Layer 5 of a small transformer language model trained on English Wikipedia (16 layers, counted from 0, width 128).
A neuron's activation on a vector x is SiLU(gate . x + bias) times (in . x + bias), where the dot is the dot product.
The model reads these tokens: "," " she" " ob" "t" "ains" " the" " ab" "ilities" " of" " the" " out" "f" "it" " she" " is" " w" "ear" "ing" "." " She" " is" " part" " of" " a" " very"

The vector x that enters this layer's MLP at each token. A number n stands for (n - 500) times 0.0066.
0 ",": 489 407 542 528 437 556 501 625 577 581 359 427 564 476 422 526 677 642 614 443 268 632 489 582 544 270 484 436 521 515 445 564 472 572 387 543 661 512 363 592 343 486 566 588 528 487 536 419 533 536 557 450 514 676 566 611 525 475 549 546 441 520 575 463 585 523 480 436 499 427 589 561 482 486 457 505 481 553 390 276 619 551 685 532 553 598 461 587 494 562 470 502 583 599 468 369 364 608 384 474 448 510 471 698 525 634 424 627 261 565 440 482 605 398 400 482 431 817 530 507 374 534 546 432 415 392 510 413
1 " she": 531 333 320 443 728 629 614 418 510 470 628 484 360 702 276 493 560 436 638 311 511 598 505 470 720 417 335 338 556 456 387 530 593 565 559 584 555 600 389 472 614 625 501 598 236 447 508 487 690 440 357 623 600 412 270 529 602 555 670 704 519 579 614 306 607 460 426 472 460 661 536 521 525 408 488 668 528 624 186 598 523 459 549 439 718 442 491 557 599 567 526 548 767 712 431 355 412 575 578 558 587 427 531 529 503 480 394 645 446 547 521 468 525 399 593 472 458 631 593 386 423 210 493 402 573 671 532 700
2 " ob": 652 462 331 342 619 586 409 517 478 700 413 464 437 591 538 369 426 439 566 686 330 234 481 178 640 671 581 324 454 458 424 524 397 464 581 590 513 614 386 481 744 414 474 536 703 422 191 619 343 322 556 320 488 473 506 585 417 406 527 604 532 687 564 399 715 395 512 484 495 703 506 504 484 457 440 516 443 399 626 471 353 503 295 467 514 673 558 661 527 747 618 577 537 583 528 346 497 496 579 597 415 480 610 547 520 251 357 762 422 513 494 411 355 433 397 616 369 657 554 487 555 528 709 568 558 426 395 395
3 "t": 376 518 371 353 337 308 421 500 612 612 537 412 634 501 242 488 515 286 413 585 665 575 499 712 441 370 623 635 536 393 569 355 517 402 467 448 472 405 374 412 585 332 551 738 721 610 408 405 415 577 478 464 661 436 410 530 401 353 684 308 478 567 653 268 338 435 743 533 772 669 450 493 476 773 393 391 531 562 609 505 475 455 517 580 530 570 622 462 487 219 461 487 612 373 590 366 518 411 560 636 571 437 867 514 456 400 594 249 586 547 376 455 212 527 432 467 572 643 536 521 440 493 650 433 609 509 305 509
4 "ains": 611 509 491 479 414 345 600 509 412 638 390 555 515 397 327 397 458 553 544 299 670 485 526 581 573 324 578 699 476 495 603 393 453 495 332 434 516 376 573 731 548 388 524 631 548 599 775 422 535 499 636 455 651 518 362 558 625 374 693 584 498 458 692 374 319 462 702 658 579 583 509 531 531 349 258 567 598 302 598 585 609 323 609 487 488 752 677 524 566 448 411 542 397 630 533 388 510 424 605 450 719 512 529 542 409 381 471 372 417 381 467 568 159 662 522 478 715 708 594 408 505 430 468 423 597 540 445 471
5 " the": 316 522 482 473 504 467 487 445 573 572 589 436 537 426 384 407 485 568 570 522 370 575 382 503 498 448 567 396 528 523 495 500 534 504 502 548 443 625 466 522 577 551 550 480 460 517 489 468 474 518 557 571 449 544 546 560 429 550 595 527 449 567 632 554 486 484 516 543 383 636 543 578 634 448 603 375 374 565 440 457 494 534 618 516 502 533 438 488 529 630 587 526 605 515 427 171 460 549 579 517 273 580 480 563 668 381 475 523 468 529 435 449 494 367 617 537 522 845 507 499 449 361 398 498 532 450 502 469
6 " ab": 714 518 230 353 442 606 366 524 335 696 427 415 406 484 524 588 474 376 249 632 427 348 400 438 775 622 614 655 581 545 364 575 442 401 512 501 440 623 469 589 743 377 490 471 380 488 383 390 325 263 507 470 638 574 485 593 515 482 505 746 461 588 555 445 686 473 528 278 648 543 465 510 476 329 533 722 518 267 528 387 415 405 457 463 519 683 393 558 570 583 473 641 499 496 312 511 498 432 538 701 474 458 343 489 240 312 451 635 462 412 721 457 776 586 395 526 425 573 474 458 566 562 543 573 417 592 554 608
7 "ilities": 633 466 422 373 367 357 362 435 526 551 460 512 445 292 289 409 500 500 583 396 581 473 413 765 661 458 694 518 523 375 574 459 417 583 412 472 477 384 458 792 563 301 351 672 597 504 753 318 522 530 658 521 526 579 531 390 421 485 612 524 586 541 595 454 558 583 519 599 657 496 537 542 637 406 282 598 454 392 599 671 668 347 743 528 542 558 619 437 613 458 343 528 542 676 502 516 569 627 696 467 560 607 214 555 512 475 454 442 376 554 627 617 544 660 480 606 549 688 338 444 572 523 583 572 507 485 513 524
8 " of": 346 616 453 486 481 683 501 482 475 486 428 437 479 369 466 533 720 503 470 540 401 543 473 517 597 451 427 480 504 519 575 392 594 547 449 493 534 558 429 529 699 401 464 525 457 448 558 458 458 499 666 500 447 528 506 683 524 416 492 468 452 554 574 376 635 559 549 566 627 496 553 581 487 487 612 464 447 500 290 267 686 480 525 497 408 520 484 581 460 426 489 510 427 670 481 366 495 528 644 455 492 461 480 617 415 476 583 370 382 523 392 493 451 415 483 551 513 746 614 407 351 496 614 467 457 508 453 369
9 " the": 316 517 489 455 544 465 475 398 593 597 627 469 490 404 380 388 501 574 583 531 388 524 420 512 502 445 587 439 554 528 530 488 476 447 491 538 451 605 484 436 559 528 537 480 506 520 517 502 445 541 566 580 456 536 536 571 515 506 567 531 437 589 638 533 408 488 523 545 409 583 556 579 652 495 622 362 430 531 371 473 503 534 609 505 442 517 403 525 536 556 591 497 554 522 477 164 433 576 625 496 242 537 445 564 629 406 479 457 462 577 475 460 489 379 548 532 568 844 496 539 438 396 406 524 509 483 526 514
10 " out": 325 418 614 453 338 401 377 692 635 656 185 461 238 542 398 418 379 451 441 466 794 419 440 679 701 427 578 644 636 570 635 451 405 289 490 610 480 457 475 387 468 469 442 514 610 332 440 579 475 363 190 542 626 402 531 496 489 474 535 617 513 631 544 396 686 376 642 458 484 621 483 526 429 490 816 617 441 328 366 396 514 528 431 464 565 502 354 486 518 329 537 538 580 619 273 488 389 660 718 674 507 534 582 598 519 374 446 253 531 648 692 523 673 501 400 616 589 483 630 465 678 622 587 566 402 569 513 633
11 "f": 558 470 444 362 405 186 500 298 320 834 365 458 354 490 543 450 678 629 544 545 393 480 450 482 703 529 501 495 626 419 446 483 509 516 480 506 572 615 259 640 553 448 655 324 535 528 412 572 450 526 503 497 498 487 389 509 622 510 511 361 433 444 418 229 584 629 564 420 576 719 444 492 649 590 663 482 234 602 559 276 587 478 705 577 347 394 613 453 506 407 545 332 623 627 445 599 429 548 793 723 405 460 571 397 382 458 455 394 528 362 515 442 801 701 332 610 510 477 340 715 525 623 558 457 418 451 635 598
12 "it": 348 458 453 477 294 269 469 487 504 452 322 534 427 459 554 446 522 569 619 463 693 539 606 489 489 424 564 637 472 424 607 287 159 606 549 427 324 476 395 531 416 185 651 649 584 499 692 681 420 644 399 537 518 385 316 311 658 316 608 362 497 485 425 473 545 365 599 351 432 607 428 500 548 553 550 498 499 502 532 388 579 469 505 410 432 378 535 505 524 567 678 464 533 452 489 517 267 411 720 799 343 531 542 422 405 479 502 348 737 533 466 472 434 22 509 463 637 596 475 570 251 531 674 484 545 481 506 562
13 " she": 562 365 273 383 709 515 611 372 553 438 550 487 359 638 312 496 548 450 649 259 530 538 518 528 678 492 394 353 587 572 468 520 613 532 571 585 592 626 405 434 627 616 575 587 162 437 490 517 679 417 319 612 609 382 341 525 611 546 652 726 473 621 609 334 538 499 455 514 453 632 531 518 549 414 494 653 519 628 176 657 542 461 518 412 719 463 441 582 620 420 507 546 766 759 470 394 412 568 651 536 549 406 409 474 539 465 373 581 482 619 543 468 542 428 603 504 422 579 592 365 441 245 477 394 604 713 535 757
14 " is": 554 464 524 603 573 542 484 380 423 409 454 384 569 557 541 576 772 630 583 429 391 530 421 679 563 566 568 818 352 467 463 571 473 585 390 521 568 508 488 662 650 504 616 446 566 324 598 510 448 432 476 358 594 613 314 423 701 498 623 416 268 548 517 402 478 515 488 567 356 488 497 542 614 449 695 509 499 542 361 435 771 399 434 549 531 462 477 671 435 546 503 534 540 567 352 480 528 541 660 558 740 474 449 585 591 477 534 526 489 477 481 404 301 551 601 453 693 690 388 490 417 518 361 610 697 426 555 455
15 " w": 473 720 572 399 489 410 400 655 370 583 464 368 493 539 503 298 429 419 590 550 567 498 426 650 687 412 435 488 699 535 464 603 448 539 497 532 516 672 484 488 733 336 686 611 591 354 522 704 680 408 420 506 582 479 364 580 507 494 440 597 425 758 622 471 669 581 721 451 412 604 458 518 199 522 651 580 443 571 386 432 405 555 510 500 443 576 677 452 564 664 658 429 621 517 474 415 405 480 807 502 383 492 705 563 477 458 368 364 429 379 303 325 616 673 281 552 323 580 488 490 555 555 392 556 445 391 429 536
16 "ear": 676 362 691 396 651 316 593 341 473 649 346 409 648 608 572 310 569 504 711 587 551 601 630 314 791 623 499 469 340 600 527 497 361 368 486 575 214 645 463 449 351 460 524 682 124 492 548 525 534 464 578 504 464 460 553 675 616 484 548 440 596 413 457 455 717 570 510 656 675 495 483 486 708 375 633 654 513 578 686 664 602 539 401 452 363 406 563 391 461 376 646 408 788 518 628 520 425 509 516 635 435 709 756 547 189 364 412 316 530 405 450 533 407 281 261 480 496 583 345 580 635 496 359 423 584 649 440 457
17 "ing": 576 484 620 318 482 598 421 649 424 560 330 548 488 511 449 398 333 440 490 634 535 568 602 590 703 493 575 648 467 480 554 398 288 563 495 478 622 458 588 774 548 565 413 400 284 507 491 479 522 492 736 500 528 408 325 582 670 509 487 446 523 480 442 506 471 471 421 539 584 450 482 517 506 469 342 444 623 568 221 720 796 597 588 386 483 525 502 566 570 514 630 410 460 706 521 398 560 404 628 465 493 447 682 765 549 344 433 447 565 426 643 591 291 472 301 457 659 749 480 372 502 486 683 565 481 608 655 586
18 ".": 655 380 445 330 418 468 524 562 322 467 470 555 690 396 439 678 612 626 573 508 603 549 375 584 522 382 473 504 533 448 531 538 500 521 378 447 591 430 502 573 520 418 507 502 585 678 409 486 552 565 543 455 415 484 583 462 463 505 558 589 426 508 370 409 560 456 521 612 429 388 664 549 464 486 611 651 501 514 375 480 623 487 532 703 575 449 570 424 471 449 585 539 602 579 470 360 442 483 484 488 320 516 464 650 522 585 630 396 358 538 449 392 583 523 427 401 587 749 480 552 636 380 555 490 556 458 502 581
19 " She": 542 269 442 408 706 453 502 439 551 385 477 529 357 625 233 589 470 474 547 358 545 599 634 434 642 479 388 416 500 513 492 454 640 569 559 617 567 602 471 554 648 718 456 559 281 483 570 571 585 407 320 577 651 342 481 507 587 601 613 724 364 469 577 348 508 489 359 478 426 490 504 504 509 341 620 662 419 589 161 623 496 382 620 460 708 504 442 567 608 522 575 562 654 740 590 437 430 456 514 522 561 505 446 496 469 432 380 593 443 585 531 389 624 273 550 621 504 652 550 416 443 184 463 545 600 671 533 765
20 " is": 505 495 525 661 529 563 488 428 404 370 443 383 596 613 572 575 733 620 513 412 417 532 436 639 543 594 584 786 356 437 437 575 495 552 411 521 491 539 482 652 658 524 569 516 533 348 595 508 458 416 507 358 582 609 320 406 677 487 668 443 301 524 541 464 483 487 443 592 370 511 467 542 573 438 673 510 490 553 396 450 758 366 436 555 532 570 433 635 425 619 511 533 604 528 328 474 591 500 663 544 731 496 475 534 579 537 530 513 496 436 432 394 300 577 614 445 661 682 371 534 398 439 365 635 711 447 588 398
21 " part": 389 473 459 446 395 677 457 672 692 579 597 508 572 639 512 472 360 525 537 557 559 191 309 615 600 519 721 603 605 535 723 407 545 408 562 500 296 299 421 376 585 465 341 443 542 579 715 662 392 236 156 400 533 456 476 403 361 482 474 563 469 704 403 369 693 574 710 345 563 639 526 516 307 439 589 689 162 464 634 264 431 513 387 428 521 656 320 505 414 520 543 497 699 693 271 521 477 494 497 457 456 440 389 491 547 420 422 548 628 631 587 485 586 434 491 565 335 515 544 587 656 493 621 524 440 480 512 420
22 " of": 246 471 631 499 365 552 556 506 383 511 317 522 445 510 578 583 636 641 607 619 460 545 497 460 575 485 466 574 615 604 568 394 565 430 340 470 545 332 390 365 657 391 514 627 314 418 651 430 446 415 575 344 447 492 428 556 559 487 573 571 602 473 638 453 413 518 565 470 664 446 593 562 583 652 650 447 561 487 360 305 701 492 554 464 377 774 451 414 447 451 575 545 393 505 455 469 716 529 634 328 520 433 580 638 311 496 619 622 486 460 498 527 398 484 481 489 501 638 725 501 328 540 618 510 445 569 563 553
23 " a": 243 555 402 551 503 345 591 402 454 449 724 343 657 549 635 481 555 560 600 435 398 491 431 571 332 453 633 540 674 601 377 586 334 495 458 519 541 570 413 454 643 501 517 543 368 712 395 480 471 520 503 622 526 525 407 453 547 599 575 418 392 529 632 540 557 488 443 443 529 552 444 563 526 383 639 423 384 652 410 536 411 408 552 469 381 796 500 599 449 721 645 579 458 693 468 400 370 493 727 480 463 506 433 416 391 379 408 341 480 482 459 467 487 376 684 534 361 723 594 506 530 460 559 596 461 551 640 595
24 " very": 460 527 542 564 641 620 423 484 491 800 576 435 593 548 502 467 422 528 376 449 530 358 503 675 816 371 476 463 557 619 599 631 323 311 505 520 394 686 358 705 596 311 389 490 323 492 366 525 399 470 604 629 675 479 397 504 345 562 622 402 385 376 291 535 580 474 369 266 716 646 484 522 497 555 621 723 503 421 338 431 486 420 443 559 547 603 316 505 467 392 509 491 502 621 338 408 290 623 581 654 536 546 181 584 376 313 496 598 486 433 716 518 473 796 644 479 334 517 441 579 687 493 256 416 388 643 364 461

Each question shows the input weights of one neuron of the MLP. A number n stands for (n - 500) times 0.0011.

n66 gate (bias -0.083): 418 510 536 316 703 460 642 529 494 434 575 575 425 506 480 395 539 443 331 536 487 694 436 387 386 404 547 459 577 415 490 506 817 325 402 503 434 705 634 606 520 464 507 426 483 333 423 346 388 545 605 517 320 640 474 666 612 410 620 598 529 575 414 594 544 577 493 534 526 481 531 489 471 573 470 422 507 555 580 414 547 468 755 453 506 426 298 690 466 633 140 552 312 231 555 729 457 475 455 648 500 588 555 545 574 460 626 466 493 454 370 515 472 409 302 469 606 414 339 648 452 477 392 407 632 388 357 606
n66 in (bias 0.106): 479 384 560 459 541 480 616 464 440 418 626 602 431 417 406 487 505 615 380 373 596 613 529 483 455 412 458 616 559 608 548 505 550 562 568 465 564 586 469 500 556 449 531 494 382 648 336 602 317 508 656 638 435 534 573 626 302 621 601 563 443 546 566 424 582 690 528 678 440 562 545 532 380 679 282 568 376 484 548 436 419 451 545 482 431 388 647 610 490 611 525 559 655 561 443 549 511 490 559 516 455 511 756 489 601 505 473 290 523 328 561 512 477 547 399 472 372 495 472 406 519 503 415 517 427 334 569 644
On which token does it fire most, and how strongly? 22 " of", at about 0.22

n226 gate (bias -0.179): 486 547 564 540 658 422 418 526 436 415 444 536 758 463 456 506 540 671 555 441 623 565 717 441 611 588 441 370 588 637 354 490 393 602 497 636 390 475 492 494 556 448 779 590 536 453 417 632 437 597 615 584 433 536 552 404 573 716 608 553 340 628 456 538 177 483 467 515 451 509 393 498 447 434 453 611 614 506 391 599 547 538 650 397 486 225 511 431 644 568 512 577 417 589 503 523 479 478 571 641 455 654 661 561 470 472 615 461 491 530 601 445 540 503 467 594 670 459 462 589 483 715 570 500 474 476 455 533
n226 in (bias 0.037): 479 326 404 386 525 652 434 569 424 472 519 516 450 411 455 454 616 489 396 442 424 503 457 506 480 398 386 545 535 669 475 549 402 410 475 551 648 375 325 514 678 660 489 486 571 552 686 605 360 403 591 568 513 594 578 459 470 535 545 475 377 580 417 489 577 492 449 424 459 578 534 454 467 500 409 418 237 589 562 500 483 666 449 405 452 455 500 503 416 670 500 562 527 433 349 443 677 474 521 495 542 279 541 549 596 645 478 326 270 464 441 399 538 579 494 362 543 548 442 435 640 389 520 478 373 661 457 622
On which token does it fire most, and how strongly? 15 " w", at about 0.53

n126 gate (bias -0.135): 351 558 592 631 449 542 634 452 514 305 374 409 404 470 441 540 423 649 490 697 465 373 404 472 507 579 474 567 600 315 573 616 622 549 612 483 566 448 516 461 362 561 514 419 560 476 396 336 453 497 366 560 316 503 644 330 493 567 599 524 605 377 349 419 437 587 528 346 386 650 774 415 480 590 603 758 557 325 473 414 290 260 790 572 523 510 500 470 461 341 555 385 453 490 500 329 263 600 357 355 568 535 406 574 378 568 500 571 442 269 465 558 540 663 581 426 376 324 562 587 490 276 472 378 574 583 305 604
n126 in (bias -0.104): 491 473 482 344 554 451 416 274 465 566 655 426 542 368 431 719 524 500 586 473 601 365 512 503 427 449 529 589 517 512 473 455 634 282 461 595 567 480 557 537 615 417 700 620 482 551 444 509 649 471 361 448 605 350 544 539 623 576 451 649 515 542 247 453 368 695 469 743 491 436 453 359 649 530 494 536 412 409 418 433 425 370 637 597 408 500 658 550 435 639 581 573 547 446 626 338 389 663 648 450 423 395 484 591 436 553 403 419 437 416 327 524 535 522 374 506 429 448 671 450 596 449 491 637 488 635 590 579
It fires most on token 18 "."

n213 gate (bias -0.109): 352 603 401 450 570 640 522 580 481 602 551 598 503 613 529 509 443 506 608 635 454 465 534 342 431 368 472 279 494 517 412 540 484 706 532 420 519 445 361 383 481 550 807 464 290 484 372 446 462 590 454 385 506 485 513 420 647 497 417 713 522 624 307 550 625 500 281 638 506 497 586 434 487 389 465 313 450 437 756 539 480 358 490 543 469 405 603 553 539 445 720 467 285 526 547 437 487 452 599 362 585 421 405 541 510 371 324 464 385 539 529 557 635 276 435 506 321 277 551 597 394 577 526 283 327 542 383 490
n213 in (bias -0.098): 447 634 489 607 394 297 604 573 516 459 543 557 497 529 571 413 583 680 546 385 687 448 463 577 467 505 702 579 492 364 336 549 395 676 462 545 492 546 268 489 492 344 511 584 335 427 409 416 481 604 483 539 652 474 615 481 593 455 497 462 522 310 440 436 665 367 517 542 462 529 483 385 568 525 522 511 540 583 704 467 393 581 461 614 448 631 410 537 521 627 571 482 429 563 495 452 508 528 463 479 578 494 370 497 414 474 339 559 445 475 577 510 618 457 394 579 455 372 522 569 373 547 534 439 650 440 350 552
On which token does it fire most, and how strongly? 23 " a", at about 0.52

n168 gate (bias -0.163): 348 709 307 443 566 563 419 347 403 573 438 535 580 529 791 546 346 500 493 614 519 419 479 533 343 581 570 594 486 602 426 709 329 399 587 334 544 548 531 412 463 511 733 586 770 409 550 584 496 511 839 369 448 503 439 311 551 382 327 547 496 475 382 432 451 240 414 432 568 621 564 594 413 708 515 315 477 597 607 216 331 341 433 493 560 459 521 479 645 234 675 394 276 437 618 407 584 603 511 364 455 429 457 651 474 503 511 549 400 504 411 516 519 554 908 517 481 462 408 364 457 518 444 355 231 555 429 559
n168 in (bias 0.004): 648 401 551 299 401 432 474 560 626 538 529 509 510 559 468 385 484 478 712 416 749 420 419 600 503 468 395 391 640 606 695 534 776 565 376 540 510 406 473 620 339 465 606 477 415 557 522 388 681 556 549 572 509 485 450 411 567 384 478 551 481 481 587 365 490 329 630 277 563 438 567 616 605 432 384 452 627 440 403 617 577 579 513 387 466 493 360 334 449 380 471 569 693 481 359 334 465 831 615 525 415 582 524 591 500 401 390 536 564 516 484 677 591 652 301 710 493 464 593 522 460 609 401 448 647 487 478 571
On which token does it fire most, and how strongly? 24 " very", at about 0.62

n51 gate (bias -0.178): 531 506 554 374 580 435 497 535 421 299 490 588 411 497 610 627 481 388 551 580 330 506 643 419 474 510 272 414 441 573 594 452 558 523 535 759 529 464 588 513 448 692 497 434 647 242 481 704 509 481 510 831 648 473 440 538 423 534 392 602 652 395 539 566 500 438 438 484 632 684 400 328 341 769 660 544 420 597 674 581 418 585 653 509 521 604 494 275 639 613 465 494 500 426 344 469 500 353 497 556 494 372 676 594 542 449 393 424 716 442 419 548 554 361 621 440 404 464 446 422 516 461 490 578 513 407 491 494
n51 in (bias -0.040): 542 523 627 554 639 367 363 413 431 686 601 450 486 398 518 435 566 525 615 591 286 488 568 339 524 587 355 515 548 464 444 544 609 631 385 556 612 470 346 497 494 483 626 542 458 338 497 570 497 582 602 443 360 555 546 592 555 372 464 526 460 468 564 431 470 514 379 354 563 489 480 452 535 636 742 578 549 526 234 649 583 408 479 602 405 382 347 429 398 397 552 381 492 500 554 380 520 598 584 457 412 584 592 757 476 530 497 353 491 591 465 526 521 442 313 604 611 472 500 432 559 375 587 474 654 666 377 427
It fires most on token 15 " w"

n224 gate (bias -0.266): 380 621 574 569 409 654 632 557 430 413 523 577 429 342 320 425 467 386 487 622 507 352 549 486 462 632 260 458 556 476 644 530 534 517 433 604 480 653 354 402 408 798 514 348 748 550 484 483 451 438 531 614 484 325 510 513 439 533 393 560 530 436 672 613 445 716 469 600 543 507 480 447 433 449 226 543 581 513 418 406 461 507 565 407 549 442 513 299 268 422 671 500 536 578 457 526 598 443 180 510 455 656 354 520 414 551 755 636 585 659 401 608 358 789 672 589 514 456 439 500 516 355 365 493 434 642 409 388
n224 in (bias 0.027): 521 516 543 527 463 491 478 599 359 491 670 595 562 776 381 304 570 452 411 431 573 779 638 394 541 428 622 545 602 535 424 464 330 475 482 323 487 550 600 626 290 546 419 484 554 565 452 652 382 409 586 490 418 538 622 534 649 372 416 475 377 589 400 399 685 563 500 646 412 485 473 479 537 396 544 472 351 406 434 572 497 515 468 547 509 528 415 536 465 679 469 494 518 603 579 628 559 672 819 384 429 443 317 503 459 649 329 606 562 453 362 445 425 608 519 631 709 487 450 670 421 531 395 484 381 525 434 400
It fires most on token 3 "t"

n33 gate (bias -0.242): 360 510 621 566 466 551 588 302 669 520 574 455 641 451 588 674 540 542 493 371 245 547 507 422 345 524 503 368 772 476 507 557 503 545 400 448 531 188 685 419 381 487 537 510 617 782 441 604 553 553 559 725 462 471 566 483 470 659 474 577 430 450 510 387 552 484 448 555 540 562 673 441 567 356 530 573 380 427 438 572 449 560 500 433 477 277 405 533 376 486 648 654 493 333 731 606 595 548 373 424 542 465 457 546 596 475 666 671 400 317 667 605 652 457 559 722 626 374 638 470 681 642 465 712 490 551 601 588
n33 in (bias -0.003): 491 354 548 523 506 391 437 435 494 521 447 437 440 558 449 552 605 503 562 524 485 476 596 503 397 437 546 205 517 636 436 495 467 454 438 569 751 508 540 407 548 421 593 583 399 453 660 542 567 695 442 543 418 432 488 604 461 503 486 470 470 699 644 362 699 503 463 699 559 761 762 463 565 355 590 500 469 535 474 430 516 721 564 557 540 467 608 485 303 479 295 542 454 539 497 371 551 545 451 336 523 436 585 661 293 337 535 540 528 653 648 545 349 402 372 447 593 503 509 485 549 545 429 449 556 611 488 539
It fires most on token 6 " ab"

n143 gate (bias -0.184): 477 510 609 699 681 441 572 589 696 545 411 490 349 540 673 583 365 477 456 642 518 589 557 486 455 514 341 451 393 536 465 579 782 612 517 669 472 627 623 236 393 740 625 504 430 432 587 586 466 443 549 588 419 529 365 350 404 557 646 445 697 548 476 281 338 423 329 363 223 547 607 579 415 319 590 473 618 500 299 635 375 459 392 386 500 395 667 540 328 531 620 519 400 413 463 466 576 519 404 476 663 623 685 544 458 542 564 543 514 238 597 552 612 347 535 645 596 291 610 450 587 572 486 597 483 559 523 382
n143 in (bias 0.002): 460 476 574 433 352 346 640 447 646 488 364 596 331 387 599 575 532 437 620 515 573 464 491 557 697 458 714 512 468 411 464 384 328 409 415 486 470 520 497 324 419 404 611 640 464 444 471 515 451 373 344 391 475 438 541 435 556 311 617 515 635 650 467 529 399 685 352 503 407 488 464 392 497 401 446 447 438 497 532 536 579 550 588 421 511 479 431 546 405 272 595 494 365 590 570 727 533 612 376 672 517 424 447 468 291 322 477 436 541 431 335 413 303 500 415 567 482 466 449 517 491 482 622 443 654 670 443 545
It fires most on token 5 " the"

n42 gate (bias -0.233): 491 262 577 730 490 399 600 525 421 564 395 439 407 487 387 562 393 534 551 455 477 603 385 409 637 442 435 520 584 473 471 554 415 589 668 447 656 209 624 633 413 667 380 283 484 618 682 718 481 759 457 618 518 533 399 532 612 453 559 615 510 586 626 484 480 403 605 539 604 556 572 444 538 585 683 506 433 554 331 590 420 513 484 479 448 252 537 541 524 412 427 713 562 565 566 437 455 612 419 491 589 556 470 572 556 554 686 659 662 271 601 706 392 541 559 587 470 383 413 513 500 494 371 480 519 658 522 597
n42 in (bias -0.066): 426 423 558 382 436 553 485 427 542 610 714 474 598 446 543 378 368 563 500 494 274 565 443 546 725 546 367 415 425 631 497 486 622 513 397 633 516 596 372 519 596 415 577 538 456 463 434 469 854 581 449 481 422 491 268 549 506 268 506 506 467 683 666 597 450 419 531 516 497 512 412 472 543 397 451 530 423 458 539 543 568 342 509 447 488 550 506 377 427 516 561 394 524 578 719 410 534 526 304 262 310 522 639 539 628 425 554 598 506 519 453 631 662 292 334 454 408 559 469 434 473 358 393 578 650 491 429 441
It fires most on token 1 " she"

n301 gate (bias -0.075): 365 599 522 409 529 529 385 408 591 612 462 357 433 363 484 633 528 485 456 330 471 344 525 371 484 471 518 454 519 543 477 563 500 552 570 281 774 391 434 454 339 591 548 484 435 417 460 554 503 615 270 428 521 458 644 376 481 444 340 494 576 617 766 610 464 702 536 451 547 637 347 595 506 571 497 449 360 638 453 542 562 686 559 297 537 454 643 587 642 565 478 428 491 516 409 450 510 425 553 397 594 585 396 506 604 449 550 671 355 400 274 480 715 781 415 512 550 461 497 653 522 747 661 639 522 551 404 519
n301 in (bias 0.016): 384 483 391 426 581 452 475 567 467 394 461 585 522 588 672 503 714 587 555 489 520 486 440 475 554 441 578 353 544 474 372 502 469 560 542 581 483 471 516 608 271 519 356 440 374 375 396 486 560 508 477 555 550 582 412 542 581 495 303 620 339 453 480 528 250 628 417 537 459 519 561 648 570 517 413 669 515 539 396 395 547 674 634 543 535 294 426 442 511 650 497 482 541 500 475 599 736 511 524 442 569 543 453 417 643 421 594 714 544 514 457 502 388 568 471 532 671 556 391 396 606 660 529 545 645 548 432 444
It fires most on token 3 "t"

n222 gate (bias -0.172): 377 435 729 509 621 437 705 365 529 411 559 531 594 393 688 563 457 534 474 354 576 580 466 515 563 349 571 488 586 371 359 634 452 530 386 529 383 506 455 531 658 628 661 630 618 582 422 320 664 684 445 555 533 441 546 383 547 431 606 641 406 415 426 500 697 566 428 397 564 399 628 493 515 437 464 781 222 465 445 511 547 477 485 461 562 479 552 448 458 366 603 425 575 572 381 599 414 631 635 578 525 567 456 480 440 539 549 338 516 372 440 474 484 610 582 503 488 500 607 431 396 331 430 605 494 426 546 533
n222 in (bias 0.005): 481 552 541 600 615 666 503 601 538 285 668 442 671 457 492 449 319 564 481 297 542 652 428 511 466 506 500 313 677 440 489 439 450 596 612 476 612 500 651 486 511 429 542 483 664 522 473 569 589 487 483 322 599 709 549 612 530 522 593 448 451 393 719 568 554 411 343 441 541 513 385 594 492 475 625 495 523 451 546 456 542 535 469 537 582 539 476 549 411 380 541 464 562 433 497 541 552 529 447 584 647 511 500 419 497 500 446 640 314 284 483 520 390 585 590 523 597 500 401 276 503 605 432 603 554 564 484 450
It fires most on token 20 " is"

n136 gate (bias -0.182): 384 401 591 532 438 422 445 471 489 383 562 545 580 272 434 461 600 610 349 551 451 518 521 489 578 511 528 459 550 439 559 676 378 373 475 563 393 358 500 527 603 557 758 549 421 260 357 176 618 592 440 466 269 455 511 699 467 536 271 358 681 348 394 349 594 507 526 676 457 472 440 560 612 589 548 439 603 392 500 616 552 410 336 608 682 396 511 632 465 408 333 565 241 378 571 382 712 455 553 568 691 328 650 633 180 545 891 368 392 570 537 546 569 427 328 390 417 325 383 536 589 507 609 470 407 346 430 437
n136 in (bias 0.106): 560 540 624 570 435 557 478 534 469 485 244 574 704 379 644 473 719 250 393 409 608 519 377 581 532 428 563 602 572 494 431 550 405 595 555 539 365 356 497 700 419 289 578 519 481 398 333 636 455 560 404 446 523 415 436 488 773 591 599 429 635 284 506 451 596 301 620 417 527 427 543 551 392 569 338 408 597 534 542 491 415 531 342 465 497 655 642 655 570 588 587 625 491 440 448 488 416 494 301 451 630 599 434 381 437 625 479 740 556 472 560 389 555 352 567 561 432 424 618 564 524 506 474 494 518 500 521 581
It fires most on token 9 " the"

n50 gate (bias -0.043): 315 464 288 500 219 393 486 382 461 471 464 607 486 475 536 605 638 752 429 253 648 518 560 580 596 515 712 604 689 526 581 671 529 274 536 287 310 490 514 357 460 521 595 537 478 349 486 431 373 482 541 522 415 596 620 471 868 358 542 712 453 496 649 617 455 440 448 519 337 609 443 617 608 566 438 360 557 578 496 247 368 400 529 507 472 397 257 539 462 496 439 784 416 292 564 468 504 500 560 496 503 363 408 599 400 493 606 332 481 700 299 423 652 596 385 622 410 387 366 610 539 616 667 573 596 442 399 482
n50 in (bias 0.144): 300 615 437 604 368 444 578 406 404 457 426 607 445 520 526 573 554 508 526 306 576 457 450 430 459 312 472 544 581 425 553 723 377 403 757 486 509 609 544 428 657 627 523 385 585 466 536 313 225 503 639 565 467 492 525 526 549 370 500 537 620 414 656 627 441 534 471 344 446 469 475 529 471 442 477 486 641 571 536 258 459 568 491 612 610 312 494 494 560 611 529 664 475 439 376 508 457 538 539 619 486 482 576 424 503 611 610 476 573 561 544 431 436 540 421 524 488 387 414 562 444 523 562 442 500 283 400 404
It fires most on token 12 "it"